Layer 4 of a small transformer language model trained on English Wikipedia (8 layers, counted from 0, width 128).
A neuron adds its activation times its output weights to the MLP's output. To switch it off is to set its activation to zero at one token and run the rest of the model.
A neuron's activation on a vector x is squared ReLU(weights . x), where the dot is the dot product.

Input weights of the MLP neurons that the questions are about. A number n stands for n times 0.00094.
n150: -59 102 -67 -115 143 46 131 57 366 229 40 -10 0 -14 -122 -187 28 -277 36 163 67 -18 234 0 -94 -394 157 40 218 -47 231 -147 -60 -97 456 -54 298 -118 -396 -45 9 22 71 171 200 -235 18 -159 89 -80 -146 135 81 -129 -71 -105 40 -46 -148 -41 -75 -108 -22 -93 228 -156 -183 -359 4 -63 -18 -35 88 90 -5 -94 38 -108 -110 109 -68 85 -5 23 225 205 -69 57 151 98 -95 -128 215 43 -101 -295 236 -130 262 -323 -88 33 -9 197 -208 -5 -95 23 245 197 -71 -84 -120 124 -18 52 67 122 -42 -180 63 -50 37 64 -411 -5 66 -151
n172: 56 7 -174 -73 20 12 -112 81 149 -21 109 9 108 -172 -127 16 0 67 -24 120 -113 113 119 161 232 -203 -151 264 -36 263 159 -8 20 -225 -61 -114 -16 -224 38 98 -163 170 -51 -24 8 -82 54 -148 -244 35 -177 -57 -67 -149 8 -28 36 -179 -79 109 -207 129 16 -49 -95 44 -193 -20 23 -191 56 -84 -4 -12 145 166 46 -126 40 -62 -8 51 -178 40 318 78 -230 -134 258 132 92 -205 -221 93 135 -165 94 -87 45 20 45 -46 81 8 -96 -125 16 -195 148 17 12 39 -118 234 -268 107 -145 60 -98 -56 -277 -4 117 406 -281 90 23 84
n335: -312 71 17 -36 107 -31 39 314 -84 -16 -80 55 -43 -20 -120 51 4 -81 -88 186 -50 42 8 49 89 112 -39 106 -243 250 -104 -114 359 -68 228 -208 -229 12 49 111 199 62 31 136 -24 -233 -68 -129 -184 -107 -75 -48 -224 -142 163 -4 -220 -48 93 -35 -256 -164 46 -4 -156 83 145 63 103 -19 144 160 140 4 12 155 -317 -26 55 45 -161 -15 12 146 -37 32 -169 226 221 65 94 -148 -35 4 178 -158 73 -69 -8 -143 20 -135 -139 124 -122 -16 31 -86 -250 -113 -27 92 -190 276 144 41 -100 0 192 109 -8 -20 63 51 -8 -80 -49 -24
n416: 20 -105 -21 50 6 -29 17 25 23 -62 42 22 35 -46 114 -9 70 -11 31 89 -73 -203 -157 -50 54 152 126 20 -245 -22 -106 18 -91 187 -47 88 -55 -87 181 153 3 71 155 -86 12 -79 -128 17 -37 25 17 174 -11 73 126 119 14 205 3 -87 39 -66 9 -23 112 -61 -49 178 -25 -74 198 -170 124 -106 -43 23 -9 -121 46 -24 -17 88 34 -64 59 166 52 -57 23 158 -179 -112 -26 6 -6 -68 -68 -196 128 48 -21 63 -129 -3 -78 -203 -170 17 43 24 -105 -163 129 -55 17 96 102 -29 21 -74 -48 167 -88 -46 176 50 -39 -98
n448: -42 27 -118 -153 -99 105 104 -34 110 79 146 17 78 -112 12 -19 211 -110 87 172 -124 11 84 92 -180 -86 245 4 8 -131 -83 -32 213 359 47 160 78 -46 16 159 169 27 144 -176 71 15 123 -89 -232 -169 -43 12 172 -110 -85 259 -210 -31 34 -66 132 0 126 16 15 43 89 -47 4 -142 8 205 -87 -199 16 80 -8 81 8 301 58 61 -127 132 -25 139 -16 24 -19 143 -123 -239 -38 -158 -187 -11 38 -72 131 -191 111 -45 -134 229 -193 -82 -212 -15 -185 -24 -156 -162 -98 -59 85 7 -190 -73 -126 -192 -275 89 -293 50 216 -8 45 8
n500: 85 23 38 73 120 100 -193 -122 -53 130 0 87 -14 -167 327 -54 229 115 4 105 -123 -256 -188 -220 -210 38 -13 -88 86 17 -83 47 -32 -52 106 84 159 -9 -137 4 101 308 80 -13 -23 -9 252 -307 -342 -224 -177 -258 -134 102 52 41 71 64 -134 -100 106 51 -49 -152 56 -14 100 -55 -114 -18 0 206 -296 161 54 -281 76 340 109 112 -104 -22 -48 213 -207 283 50 -66 -48 33 -50 13 -13 -57 380 -248 -150 222 -23 -36 148 85 -170 53 -14 -309 410 22 -239 75 -53 0 160 -64 -203 168 102 45 -28 188 13 -41 5 172 -289 -142 -70 50
n555: 235 248 93 -211 -45 97 -143 161 68 176 -278 144 130 171 -32 23 -66 -55 -154 -134 163 -32 5 -62 -205 -318 215 22 134 -165 207 -346 108 76 170 -55 -266 -60 -24 -240 -56 151 199 -142 -104 -50 85 14 -118 -41 107 -123 9 -140 -39 190 -114 -399 -9 -33 266 -105 -224 -42 -92 42 51 84 -131 211 -41 127 -57 -133 -186 256 -166 -137 -232 96 46 168 318 -135 17 76 -65 407 -9 -329 9 -188 146 -156 58 86 186 259 5 -174 99 -233 -89 14 34 158 277 -216 -18 -24 -23 0 -75 37 -55 252 -91 -74 -80 -161 293 46 -122 -9 -52 -113 -76 -130
n806: -62 75 -144 -21 -49 37 -90 211 -16 203 -172 -13 4 -157 -12 -182 -21 -12 -222 -64 -101 -177 -147 -12 -43 35 188 -84 -251 54 -63 -17 -71 155 207 -97 46 -54 -17 40 193 126 206 119 -13 -133 -139 -33 -243 181 25 -118 208 154 125 248 126 -155 143 -211 -84 -59 -61 -348 -59 183 162 96 -8 -344 12 102 84 -143 141 204 -30 161 -58 133 87 -122 205 -46 -23 97 8 -151 -24 106 -74 -76 73 -69 100 -4 0 -16 -17 102 -270 -229 -390 0 137 -245 -82 99 -8 60 -142 -197 -33 -229 169 264 109 29 181 -37 151 95 4 -108 59 42 240 -21
n1020: 303 82 47 15 -54 295 243 400 49 250 -207 32 -5 20 59 -80 -363 -211 -54 125 -180 58 -242 5 -21 32 -20 165 60 164 127 67 178 135 117 -142 131 -154 -204 5 35 98 -58 25 214 -267 -96 -264 -5 -112 -110 31 74 117 208 -85 -246 5 -108 -40 -160 -33 -306 91 330 -35 85 76 -44 -119 124 28 -112 -20 255 163 -283 62 75 72 -100 -284 53 90 200 10 60 52 10 82 -338 96 -251 -16 14 -205 -15 59 -15 -89 51 52 -147 398 78 105 -238 -476 -288 237 -39 161 -86 10 -139 266 -401 -25 -152 -138 -84 -169 106 70 -35 218 140 -285

Output weights of the MLP neurons that the questions are about. A number n stands for n times 0.0011.
n150: 22 208 -128 102 -87 77 -280 128 -125 -41 -162 -339 11 10 0 44 -113 147 -70 -72 15 26 -141 -52 -25 -117 -34 128 43 133 152 64 -69 -10 -154 176 -84 -123 0 192 -81 13 -136 11 -11 -25 -17 -20 -4 -48 -58 -185 -103 135 69 47 -95 122 -14 126 199 87 -52 -11 -34 -22 162 -236 227 -56 18 181 94 47 14 -11 -112 13 -69 48 69 144 -7 185 231 210 106 182 -66 51 -162 4 -57 123 205 -52 -37 -125 -104 -11 22 154 -163 -44 -171 -57 83 35 -88 -111 163 -160 220 167 -202 -70 -90 -187 -63 -4 37 47 102 -202 -7 329 -59 14
n172: 50 -38 -114 -9 37 147 86 -59 -29 160 -23 -49 165 -60 -38 146 47 -100 136 9 -158 65 -26 273 26 12 -91 12 -21 -3 69 -120 -9 46 9 21 -93 213 20 26 200 35 -20 -134 -71 15 23 58 -66 99 -93 137 -39 -150 -84 -119 8 -45 -79 76 132 -103 122 52 59 18 -166 -15 -46 -58 261 25 -50 -220 -41 -125 217 -11 -45 -48 -15 -180 55 -108 -152 0 132 128 96 179 156 -3 -29 48 -142 -124 99 -169 -147 -27 3 -43 -58 27 70 -50 -77 -55 35 12 81 -44 -58 -134 119 124 -20 104 141 -42 -185 80 60 -172 3 -25 71 3
n335: 54 -59 -61 -100 102 -58 15 50 203 -28 -95 -36 16 127 200 77 295 -77 34 -9 -22 100 85 142 255 61 -14 67 153 -37 -315 51 -79 -49 31 31 70 242 77 3 14 -88 3 -109 -114 134 20 48 22 -121 182 -148 0 -24 -82 39 73 -9 6 120 122 -122 -74 -37 -205 -145 -18 -47 -149 50 -105 9 62 -72 -59 -151 84 -6 -48 -17 -168 54 -92 36 -106 -57 -146 34 101 -48 -147 98 -137 -65 -12 151 -17 -3 6 -43 66 67 157 -37 25 18 -84 32 -106 95 30 -175 -24 113 126 -141 37 -51 -6 15 71 -69 76 48 32 -111 58 57
n416: 44 52 62 -25 92 21 7 -28 102 -3 2 -32 -38 28 -10 -53 0 159 40 52 29 142 -96 -50 -94 -32 53 60 68 84 46 116 12 -132 5 -2 69 55 -127 -38 57 37 -28 -38 5 -5 -33 90 -57 86 -205 -143 -70 77 -32 -39 -30 -68 86 -83 61 -21 5 85 62 130 -51 -51 93 53 7 164 -155 3 31 5 -25 145 -108 -19 79 17 -57 96 -206 -29 -101 -50 25 -264 12 -49 -22 -64 -105 -33 205 17 -129 151 -142 -74 -39 85 116 47 49 -48 7 -102 -22 -130 135 84 -20 5 -9 -12 -58 49 -18 -134 84 -2 -26 -16 -31 83
n448: -131 -49 -162 -47 -102 11 -119 12 31 -136 -137 -46 45 -59 -37 -51 -69 208 -62 70 212 73 11 -143 109 -165 41 -98 -149 -6 -52 -3 -106 56 66 83 113 26 63 -184 -11 -181 28 -37 145 -49 125 -38 182 47 112 -33 107 118 -68 53 102 -12 11 -42 216 247 -142 33 58 -119 -55 -121 -129 21 -67 -64 158 169 23 201 -48 11 -150 -102 21 -23 -27 59 115 -38 -65 63 18 -253 -162 29 29 13 -12 -194 -8 74 -29 -150 152 159 23 -57 106 71 70 37 26 -41 -6 58 12 -115 -29 -104 39 70 -29 56 39 58 65 -140 -9 8 17 98
n500: 0 111 56 -70 193 -180 123 -83 116 -7 210 -190 -43 69 -121 84 158 -171 42 72 220 21 155 11 -112 97 16 21 72 107 -135 -88 -142 139 84 -108 52 37 94 0 210 105 -40 -40 -3 54 10 -39 40 -75 -139 99 24 -201 66 -69 29 42 3 162 -178 -122 71 -145 -65 70 55 196 -135 -7 58 42 -134 -97 -119 -102 -74 54 62 -7 63 -27 29 -246 143 -58 -62 -57 125 55 26 0 58 -31 -304 221 54 -56 188 38 18 -53 182 -77 -135 84 -138 -161 162 -37 0 105 -24 -146 -199 -217 175 52 -139 -42 -169 -188 104 179 -91 -55 -112 136
n555: 138 21 167 -136 -123 95 135 -121 -25 -147 -218 41 262 -39 -168 -80 29 -38 -125 -19 -76 -256 -55 191 -118 30 39 -91 228 78 -210 0 -11 137 8 34 106 -22 113 76 -21 53 -115 4 197 41 -98 -91 -131 150 -200 -38 148 42 -45 79 -74 -130 111 123 23 68 -70 50 -71 -214 67 187 58 139 142 11 -10 265 -96 19 -166 156 -83 -67 -76 -157 -35 181 12 48 57 158 -95 -19 218 -115 259 -81 -71 69 -198 -99 -26 -140 299 -33 0 -61 -170 -63 -179 58 246 -19 -26 147 99 -137 -131 -168 -161 -19 14 -42 31 0 -79 123 -239 121 -180 234
n806: 13 123 119 -133 68 85 -88 -67 16 35 -177 -71 -104 -65 26 -69 165 -96 -113 149 0 185 36 90 -53 197 -173 3 148 57 142 -77 -51 146 -110 96 -24 105 79 -42 139 -32 10 -152 124 -120 -46 41 153 -64 -105 -114 55 -150 -122 -3 -108 -86 -84 79 -91 -94 -101 0 140 -45 57 63 7 163 124 150 -34 -66 83 -48 -174 12 179 45 -126 171 -178 17 11 -153 82 -149 -78 159 -100 -20 -170 60 -70 -21 -125 -158 144 -235 49 193 17 93 17 34 -200 -191 40 73 20 -163 182 136 -125 17 -61 222 -173 163 -34 -70 -81 195 99 86 94 63
n1020: -60 -458 -60 54 -45 119 210 156 -179 86 -64 -101 -10 -80 62 224 -7 47 -34 -33 -99 -72 -130 20 29 181 -34 7 53 19 -115 -168 30 10 -17 47 -91 -171 119 6 -12 -187 -144 -95 -16 -128 68 -12 316 25 13 -48 30 -44 101 -20 -90 261 16 -105 -210 0 -72 61 41 -58 20 255 -123 58 86 -47 -151 -94 174 126 38 -111 140 -31 -118 76 105 -17 -14 -43 13 82 20 17 -83 46 -7 271 0 -177 -244 -10 102 -67 114 36 -7 51 247 212 -10 -16 -107 -7 17 98 36 -101 27 47 -73 -56 27 7 -68 -162 110 0 209 -85 32 53

Each question names a token from some text and the token that comes next. It shows the vector x that enters the MLP there. A number n stands for n times 0.012.

Then comes g, the gradient of the next token's log-probability with respect to the MLP's output, scaled to length 1. A neuron's effect is roughly proportional to its activation times (output weights . g). A number n stands for n times 0.00088.

" le", then "ast"
x: 41 -232 75 92 -5 78 29 -21 18 23 -122 -127 132 -121 2 71 -106 -71 28 -134 -13 85 44 -56 -87 7 -193 -5 56 -93 110 -154 -45 -120 38 24 90 33 163 139 -83 -202 -32 -9 -6 22 84 180 112 -59 32 -76 21 52 20 69 21 -43 34 -24 128 -56 0 113 34 61 -161 156 -39 95 28 64 125 19 -8 122 -61 16 -148 -64 -148 71 49 99 -51 -78 12 196 -96 -168 -29 25 -8 46 38 -16 -34 65 -72 -79 -39 -34 140 -162 55 -4 177 9 -14 -35 -2 128 -69 -26 -112 -43 150 -2 -64 -142 57 -30 15 -28 26 -99 43 163
g: 82 112 -54 -51 -37 52 18 27 -9 77 -169 -93 132 -86 -132 48 146 64 208 44 -68 -97 59 123 -57 -49 189 -55 60 57 -90 58 195 88 142 7 -19 -87 -11 -284 -145 -13 -50 -18 -53 95 -44 -50 -14 -102 -8 -149 -131 -94 -152 70 27 54 40 153 112 -56 -26 -3 -16 84 10 66 -96 16 -28 -12 -10 1 -58 -157 -43 -92 -13 113 -166 117 47 2 -93 -78 117 -43 4 -98 -29 70 -87 195 -11 82 62 72 -24 -120 153 -134 -33 29 -82 -8 -63 -50 -46 -208 208 -52 248 -33 270 -18 -34 197 -177 36 43 125 47 77 -122 -178 -62 95
Switching off which neuron hurts the next token most? n555

",", then " which"
x: -12 -381 -14 23 -104 33 157 -3 11 149 16 -94 68 81 71 -54 82 28 -16 -23 -256 106 -70 92 -65 107 -11 2 -44 -23 -30 -101 26 3 -13 -166 75 19 -20 -19 -93 10 -45 -65 26 57 -36 105 297 20 147 45 -33 -86 132 8 -68 31 -43 91 -62 -110 -106 40 23 17 -131 79 -3 -49 -33 -24 44 -44 102 23 14 36 -81 7 21 -31 128 18 86 -150 8 -18 -21 1 -63 201 -9 66 18 -41 -81 -102 37 -103 39 37 -22 45 55 80 -5 12 7 42 -3 23 7 -11 -92 61 -27 18 -19 45 -26 -43 -11 0 27 12 -33 28
g: -18 -155 34 13 -60 -134 13 78 -36 -76 24 -107 54 -144 -118 -54 276 124 -132 -68 -26 110 16 57 -143 68 -77 203 52 -216 -54 -17 -98 -35 -147 -138 74 133 128 -79 -155 -4 -171 19 -138 44 -26 26 94 67 149 44 62 -19 149 -153 59 -60 -52 -185 6 4 0 138 32 17 -86 63 37 -57 122 -2 200 -89 -111 24 69 100 14 -93 54 -47 -22 13 74 52 62 47 -30 82 260 106 81 -111 59 133 -147 -117 -109 108 -73 167 -47 -258 -11 51 -77 224 -4 39 -82 46 38 -83 86 -157 133 86 -1 60 20 -94 -86 -94 63 25 -51 70
Switching off which neuron hurts the next token most? n1020

"ur", then "ke"
x: -41 -211 -33 147 -33 -104 -119 -14 16 -12 -136 -68 -44 -49 92 65 94 42 -41 -42 122 0 -79 9 53 -13 -84 -8 -128 -18 52 85 34 105 -43 49 -113 105 212 -23 74 -164 -25 70 -14 40 47 169 -58 -35 46 -3 -1 97 89 -4 -93 28 70 -145 62 72 213 15 -60 -9 -78 176 124 24 65 104 -36 26 -119 -76 182 -10 -3 -207 -39 -11 104 57 8 -84 55 86 -145 -54 -2 -47 -27 99 50 -29 -124 -23 35 -73 -32 -98 -187 132 161 53 16 63 -89 -128 -34 33 154 -126 41 16 88 -5 -49 83 92 -230 -5 -92 -6 -83 26 20
g: 63 -4 47 55 -2 -56 41 85 -213 105 -70 -106 81 109 176 -56 153 -80 43 33 -244 191 117 140 121 11 -85 -99 23 -157 -70 127 37 -31 -43 -29 -93 30 24 -52 125 221 -69 0 147 -263 -120 252 17 -13 -72 13 -151 -229 143 -24 -54 -52 -167 -121 87 -91 22 -89 -138 -68 -47 34 -205 -60 8 23 -24 145 -13 97 -38 -45 73 -48 53 5 -29 -5 -14 -22 -120 -51 143 67 56 -116 55 -188 18 129 -53 58 88 -137 7 -80 -11 -76 122 34 163 93 6 155 -6 86 -6 122 72 107 47 -6 93 -46 -97 64 -141 -144 35 -39 -89 69
Which neuron, switched off, raises the next token's probability most? n416

"rib", then "ution"
x: -150 -152 31 -165 148 -14 78 15 -27 50 -62 -53 -61 -12 1 194 17 -41 -123 -133 14 84 34 -48 195 -87 -204 49 90 -11 27 51 40 -100 203 35 46 -20 27 23 128 -231 -22 72 150 -5 -68 84 131 -72 -47 47 122 43 39 -61 53 105 0 -126 -3 -36 71 98 -91 -92 8 -29 -133 -79 -36 -35 -5 48 -90 -50 -96 -32 19 -10 119 112 -37 -49 60 -210 -20 93 135 -34 139 -28 27 2 -50 -41 -48 57 82 -166 11 251 45 -102 16 206 -32 -3 111 -39 77 -60 -10 41 20 -108 91 -38 10 16 -60 -20 -40 -69 -2 -24 -92 164
g: -63 27 -222 2 83 102 1 -48 -2 -106 -37 140 -2 -100 36 84 -55 -219 -114 17 -120 65 -241 128 -142 -130 -65 142 -5 108 -38 -37 72 10 257 132 291 -93 -42 191 72 -108 37 -149 -12 -19 71 -47 -99 0 -130 -33 67 138 -34 -69 100 -68 21 34 -31 -31 -188 -27 21 -40 72 44 93 -12 15 7 116 -69 -66 15 96 212 66 26 -7 75 -11 245 98 59 -54 -31 2 -76 56 142 -94 -132 10 105 17 -132 82 15 -131 -60 -141 -109 -8 4 28 4 -57 -48 -99 39 42 35 99 65 -168 -71 8 14 276 7 -70 -261 -29 42 54 69
Switching off which neuron hurts the next token most? n150

"ated", then " to"
x: -44 -392 -17 -106 -105 75 83 -122 -29 79 79 -89 77 -107 42 110 -21 -53 -60 -115 -64 75 12 101 47 -11 -112 44 46 101 -22 -53 25 44 89 -31 -30 5 50 -85 30 5 6 -118 31 16 -49 24 88 30 -96 78 -54 -132 21 -64 74 15 -54 11 -38 66 123 63 31 -113 -84 -34 46 68 51 97 -102 39 93 -72 150 142 115 -109 -15 122 -168 -14 -19 -56 56 -35 31 117 132 64 40 118 27 -134 -22 -126 105 -72 36 76 -52 -59 0 154 -51 -81 121 15 12 -26 -30 83 -8 -121 51 73 -27 -35 63 -82 24 44 -81 -91 7 -34
g: 26 56 -9 55 152 -23 243 -69 -275 -78 -115 175 -185 -104 -103 113 -64 -109 8 69 -53 49 48 64 69 22 80 -39 -49 -2 68 -129 100 -122 -73 99 -137 -69 52 -30 28 -81 -46 192 0 -19 -64 66 83 27 -141 -74 52 -144 28 102 -14 151 14 118 0 12 -40 105 51 65 -2 -24 98 146 148 -91 43 -58 -50 -95 -8 73 117 -61 108 -102 109 -34 -263 97 -168 -98 99 -11 -24 -28 110 116 -99 -190 132 93 9 3 35 -69 84 87 4 -39 129 -45 103 -29 45 -25 -206 -42 172 2 -78 -199 70 -79 -241 -37 -126 36 212 61 20 -118
Which neuron, switched off, raises the next token's probability most? n150

"\n", then "\n"
x: 49 -309 120 7 -29 53 11 61 -42 32 50 -49 27 41 35 62 -58 36 83 48 71 -98 2 -75 11 107 63 36 -54 73 123 -26 102 58 47 -7 135 -90 -56 -20 -95 -124 -22 -30 -54 -87 -64 -46 326 -6 -62 28 -8 5 122 -244 38 103 -59 -41 -90 -74 -130 167 -14 -38 -35 42 -63 -99 -49 62 -18 -53 71 45 10 -69 35 -112 16 14 -29 53 -3 -99 48 -32 62 5 78 -12 -54 215 -171 -55 -83 2 -50 -40 -1 10 49 27 7 235 -19 -79 -135 -86 70 20 21 51 44 55 5 30 -40 7 41 -48 66 65 50 3 58 -83
g: 70 -3 -49 33 -205 -143 -191 -25 -129 -8 11 29 17 -26 -35 44 98 149 -2 29 -122 -28 -19 -8 -16 99 -81 -31 162 50 25 -52 -124 -49 -34 66 -110 134 12 42 51 4 63 -3 32 -73 -91 161 59 68 32 203 172 -106 38 18 79 28 101 11 68 -71 213 12 94 -59 -193 120 -9 -3 -25 -101 122 -145 -230 -66 143 -79 -185 -154 121 115 -278 138 -210 -85 98 -105 107 134 -66 78 -85 44 -12 173 -36 -194 -156 -24 -41 67 -6 -103 -33 7 -131 74 239 67 -45 -13 2 27 4 59 99 -14 -103 157 13 -21 6 -34 -4 -79 -31 204
Which neuron, switched off, raises the next token's probability most? n1020

"ely", then " in"
x: -112 -259 104 -30 -92 73 41 -14 8 87 -105 -121 72 -66 96 124 -68 39 101 -225 -136 86 -70 66 -135 44 -15 79 63 -178 24 -249 -48 98 88 207 -85 -51 30 -8 -86 -40 69 60 62 128 -14 -8 140 113 -15 -5 -56 -2 25 -101 -88 24 -64 61 17 -70 -12 103 108 -26 37 112 24 -67 41 45 36 -63 43 -50 104 81 -57 -27 -177 -60 -93 29 43 4 83 -58 -17 3 -12 21 -88 68 43 -3 -42 -98 30 -60 196 -37 -62 -8 -121 262 -91 -98 9 64 -17 -78 45 98 -22 18 63 -34 -44 -14 -23 -27 117 39 -19 -29 -2 163
g: 9 41 -29 106 105 19 74 -54 143 -56 -64 -49 78 -158 117 -74 22 -23 -20 -120 -70 35 -116 57 -138 -113 -141 9 63 -66 138 29 93 59 97 -61 -66 83 66 80 153 6 61 -99 -201 157 -248 -38 98 -44 -289 -98 -48 -35 -60 14 86 46 17 93 -83 -18 73 -106 -87 -24 -10 92 76 10 157 5 119 -87 -97 -150 -19 110 -37 21 -66 152 -239 30 21 -129 7 -45 129 232 199 50 50 -90 84 105 37 -10 -67 3 -75 130 -34 -31 74 68 5 160 19 -35 24 60 21 -24 65 -7 -205 22 -192 -102 -352 190 0 15 15 43 22 45
Which neuron, switched off, raises the next token's probability most? n1020

"A", then " ("
x: -42 -290 -22 -64 -121 20 -22 14 -81 -129 -114 -76 -68 -16 3 19 3 -8 -74 -68 -49 43 -70 11 -91 14 59 -46 -82 78 -57 82 -70 178 -55 14 -153 135 227 43 -96 -1 -35 6 48 33 -64 211 -53 184 76 36 87 -78 128 43 114 -24 -69 -179 -35 -32 130 -22 45 1 86 34 -52 -64 104 -21 34 -88 15 -10 -128 -36 86 29 37 17 50 33 -6 -128 149 -114 -63 42 -111 74 114 81 -19 -14 -37 -65 29 41 -69 -25 15 -52 48 151 111 111 101 22 -44 26 53 -211 -105 22 79 28 -84 53 -9 -40 163 17 55 -167 34 251
g: 1 -35 141 27 74 58 -15 4 -59 -123 -5 -31 121 -66 78 96 54 2 -73 -51 -124 244 -226 -6 178 136 -86 106 130 -122 64 161 11 -40 -52 -17 30 58 -11 -41 21 266 -17 3 -8 -151 13 94 60 85 -51 37 12 13 90 -173 -32 23 75 23 -165 -223 86 59 -121 -20 -95 121 91 24 161 -93 -18 -279 109 -7 74 -44 -164 -44 -92 35 76 -47 -200 -41 -9 -25 103 218 58 96 -168 -194 79 27 -77 -49 -2 -36 -124 14 -88 50 49 160 -41 132 -46 -3 -118 -120 -4 -35 -131 153 0 116 13 26 -48 114 -41 57 102 -235 -86 -40
Switching off which neuron hurts the next token most? n806

" music", then " re"
x: 72 -303 61 -42 -118 -3 89 -145 67 -13 122 -31 48 -69 1 -68 -13 57 -111 -39 -63 31 61 151 72 40 -57 16 19 -52 141 131 29 -42 -134 -1 94 -46 98 -53 82 60 -197 -29 143 -10 76 150 86 -33 -28 -97 46 -71 -90 39 -126 80 -57 -52 -4 -31 4 128 -12 -48 -58 224 10 24 85 52 -100 -7 167 -25 19 20 -103 -9 -15 -4 -44 46 49 79 227 -14 97 -64 17 39 41 -8 -102 -6 -79 -93 29 -62 78 -1 -93 79 75 224 60 -117 -27 -46 -66 -75 9 7 -84 -77 33 -15 11 -52 -70 -61 -55 59 -62 -133 11 184
g: -139 -85 -23 57 33 -82 125 -92 73 167 22 -99 -124 117 -8 3 -38 130 -148 63 11 -39 19 -50 -34 54 103 -177 -245 -27 7 135 77 68 26 91 170 -106 -233 65 130 -252 87 92 -34 -90 17 51 50 -115 -173 -96 79 -31 93 50 54 -107 -38 4 -55 6 -32 -66 50 65 202 -173 -212 -137 186 70 49 39 -41 154 -22 30 135 -20 -19 22 -66 143 164 -54 60 60 -116 59 -208 -100 77 -85 143 -102 25 21 27 -115 52 68 -33 -200 -40 38 -108 -52 69 20 179 86 -40 136 35 44 76 -77 -49 31 7 58 -64 9 -250 111 22 71
Which neuron, switched off, raises the next token's probability most? n172

"and", then "own"
x: -172 -326 -68 -33 121 -63 15 65 115 -79 13 -56 -2 63 21 103 137 40 79 26 -117 64 15 8 11 80 -66 143 -32 -30 -17 32 70 104 -6 115 -87 32 9 54 -138 3 -71 -21 -44 -2 -52 -15 71 -26 -89 -38 -39 35 25 -97 -64 97 46 -77 -129 96 127 -89 124 -34 -101 47 23 -124 48 -65 -7 1 -21 -153 -50 80 74 21 22 11 -79 69 -38 -51 34 -79 -40 -86 23 62 30 -92 -22 161 -168 42 -24 110 11 30 -3 98 107 101 86 76 14 -90 2 58 177 -35 -57 -26 44 -56 -76 -42 -72 -201 80 130 -78 -166 1 218
g: 156 15 60 33 188 13 -18 -52 -78 46 -195 151 43 220 -54 33 -45 101 299 97 76 -44 214 30 38 -71 -84 158 -52 -150 59 -96 36 7 -152 50 -179 -147 -48 60 100 -31 31 -25 -53 65 -148 18 -137 -205 -72 78 -217 45 -109 23 121 184 110 -55 -125 -122 -55 51 59 48 22 -58 -74 46 39 -6 127 170 -130 -143 -79 125 -76 82 10 -120 32 -127 24 -30 39 28 -8 171 112 -49 68 13 -102 58 75 201 -43 -94 -86 -16 101 -58 23 -12 -79 -42 -18 -62 -77 -33 92 33 -169 -63 65 -64 31 -117 72 -171 109 -153 -103 131 52 16
Switching off which neuron hurts the next token most? n500

" l", then "ed"
x: 98 -339 -83 -85 -113 -17 -34 -123 28 60 99 -97 -38 77 -63 97 -6 70 134 80 -27 56 67 -18 30 4 -177 44 -38 -84 43 -47 -33 -188 101 -120 -29 -25 295 98 47 55 -57 -167 -23 90 106 91 -26 0 -2 41 -69 -64 40 -71 4 134 -25 35 -63 20 -3 198 -79 24 -44 100 27 -28 63 -114 248 19 -11 53 145 -68 -113 33 58 -74 36 -63 -46 -35 65 102 9 12 57 -103 -78 137 18 26 -46 -43 14 61 79 -4 67 -30 23 33 0 -74 25 123 2 23 -2 -159 20 -95 55 -7 -126 38 -47 81 108 64 -75 29 -98 19
g: -90 71 56 27 55 -95 -110 41 50 65 127 -72 -15 -16 -46 -79 119 32 -97 42 13 138 83 23 86 72 98 -123 -103 -197 129 -44 -52 -58 10 50 59 53 -111 49 -27 -164 33 45 33 137 21 -34 -26 14 -101 125 243 -179 92 104 53 -77 -86 7 -58 -6 167 14 126 9 -173 -43 -194 -214 72 69 48 -201 27 17 -236 -94 113 -88 24 57 50 -58 -228 -22 20 -74 3 80 6 -64 -63 10 -124 56 20 118 147 28 37 36 111 -61 -59 -61 16 72 -217 58 92 18 59 -48 -143 -52 -19 73 -33 283 -255 119 178 85 101 -114 -158 86
Switching off which neuron hurts the next token most? n172

" and", then " fl"
x: -97 -383 36 -86 -104 25 72 -231 23 49 21 -70 73 -2 -73 -67 17 71 23 -122 -129 37 25 14 -31 87 -50 -72 -38 3 18 -29 55 96 4 -42 30 -35 -44 -4 -97 49 -100 33 -17 74 -15 139 240 40 96 51 2 -20 21 1 -70 -36 43 0 -46 -71 -79 44 72 44 -19 119 -55 -35 25 4 1 -8 171 48 75 57 108 -19 -85 -54 -57 -40 177 -74 41 7 -45 -50 -56 125 -53 243 61 11 -51 1 -94 -78 11 -28 -39 139 34 104 -27 -28 -33 47 78 49 -7 23 96 -68 -42 28 35 -62 -3 -24 63 42 -75 -18 -4 -66
g: -6 -73 -120 72 -185 -162 15 17 -52 -40 5 -94 40 39 -60 77 -9 233 16 -174 48 -113 -57 -40 200 -107 -231 33 143 -159 205 49 70 -108 -34 242 -46 -40 185 70 -192 -102 -175 -84 55 71 -84 87 79 -36 57 -53 -1 -169 -17 167 156 -24 112 1 -75 93 41 -35 170 37 99 -131 17 -15 -1 82 -60 29 -93 60 62 25 46 -167 -56 -12 -12 -42 57 -71 68 -29 55 -48 -71 96 -23 32 160 121 -58 -128 8 44 -39 -24 -68 -112 -145 -88 53 39 76 -139 64 56 -109 165 147 -140 248 -146 -158 24 70 -9 -21 -34 51 122 52 94
Switching off which neuron hurts the next token most? n1020

" (", then "1"
x: 25 -302 100 -2 -9 -19 94 -30 -13 27 -45 4 -102 -10 27 11 91 -34 47 25 30 6 -26 103 -75 54 82 -37 -16 109 7 9 8 -17 11 -68 3 -6 -50 125 -120 -26 -43 -22 21 -8 14 146 281 -51 -68 17 -9 -42 152 -236 -190 308 -85 62 -117 -34 -78 25 -17 -72 -78 160 15 117 10 105 32 13 99 -104 -95 -10 13 -60 -13 49 -5 -35 29 -72 58 42 28 -88 -93 23 39 100 -64 -28 5 -13 98 -26 83 89 139 7 48 126 -62 -173 -41 2 -23 116 2 -56 -99 38 -44 -98 45 -33 -88 3 101 -111 20 -81 20 3
g: 24 89 -50 -13 28 -182 -117 30 -170 17 -51 -34 -30 18 91 114 145 135 3 104 -174 276 -66 201 112 -65 -56 21 30 153 81 -44 116 21 80 -25 -130 -119 -65 -18 34 -88 -51 -99 28 -39 -19 101 52 89 5 -35 -64 -189 -36 -107 -178 62 164 31 -2 -165 -18 99 -66 -156 87 6 19 83 9 -89 -79 35 -6 -3 -123 1 -83 123 73 59 56 138 -176 6 -29 118 -232 194 287 95 -82 -7 4 99 -63 -89 -109 -99 23 -9 -31 1 81 -86 83 62 22 -64 19 -126 -8 -111 -63 -99 130 75 223 -31 9 176 102 -206 25 -57 -157 -39
Switching off which neuron hurts the next token most? n1020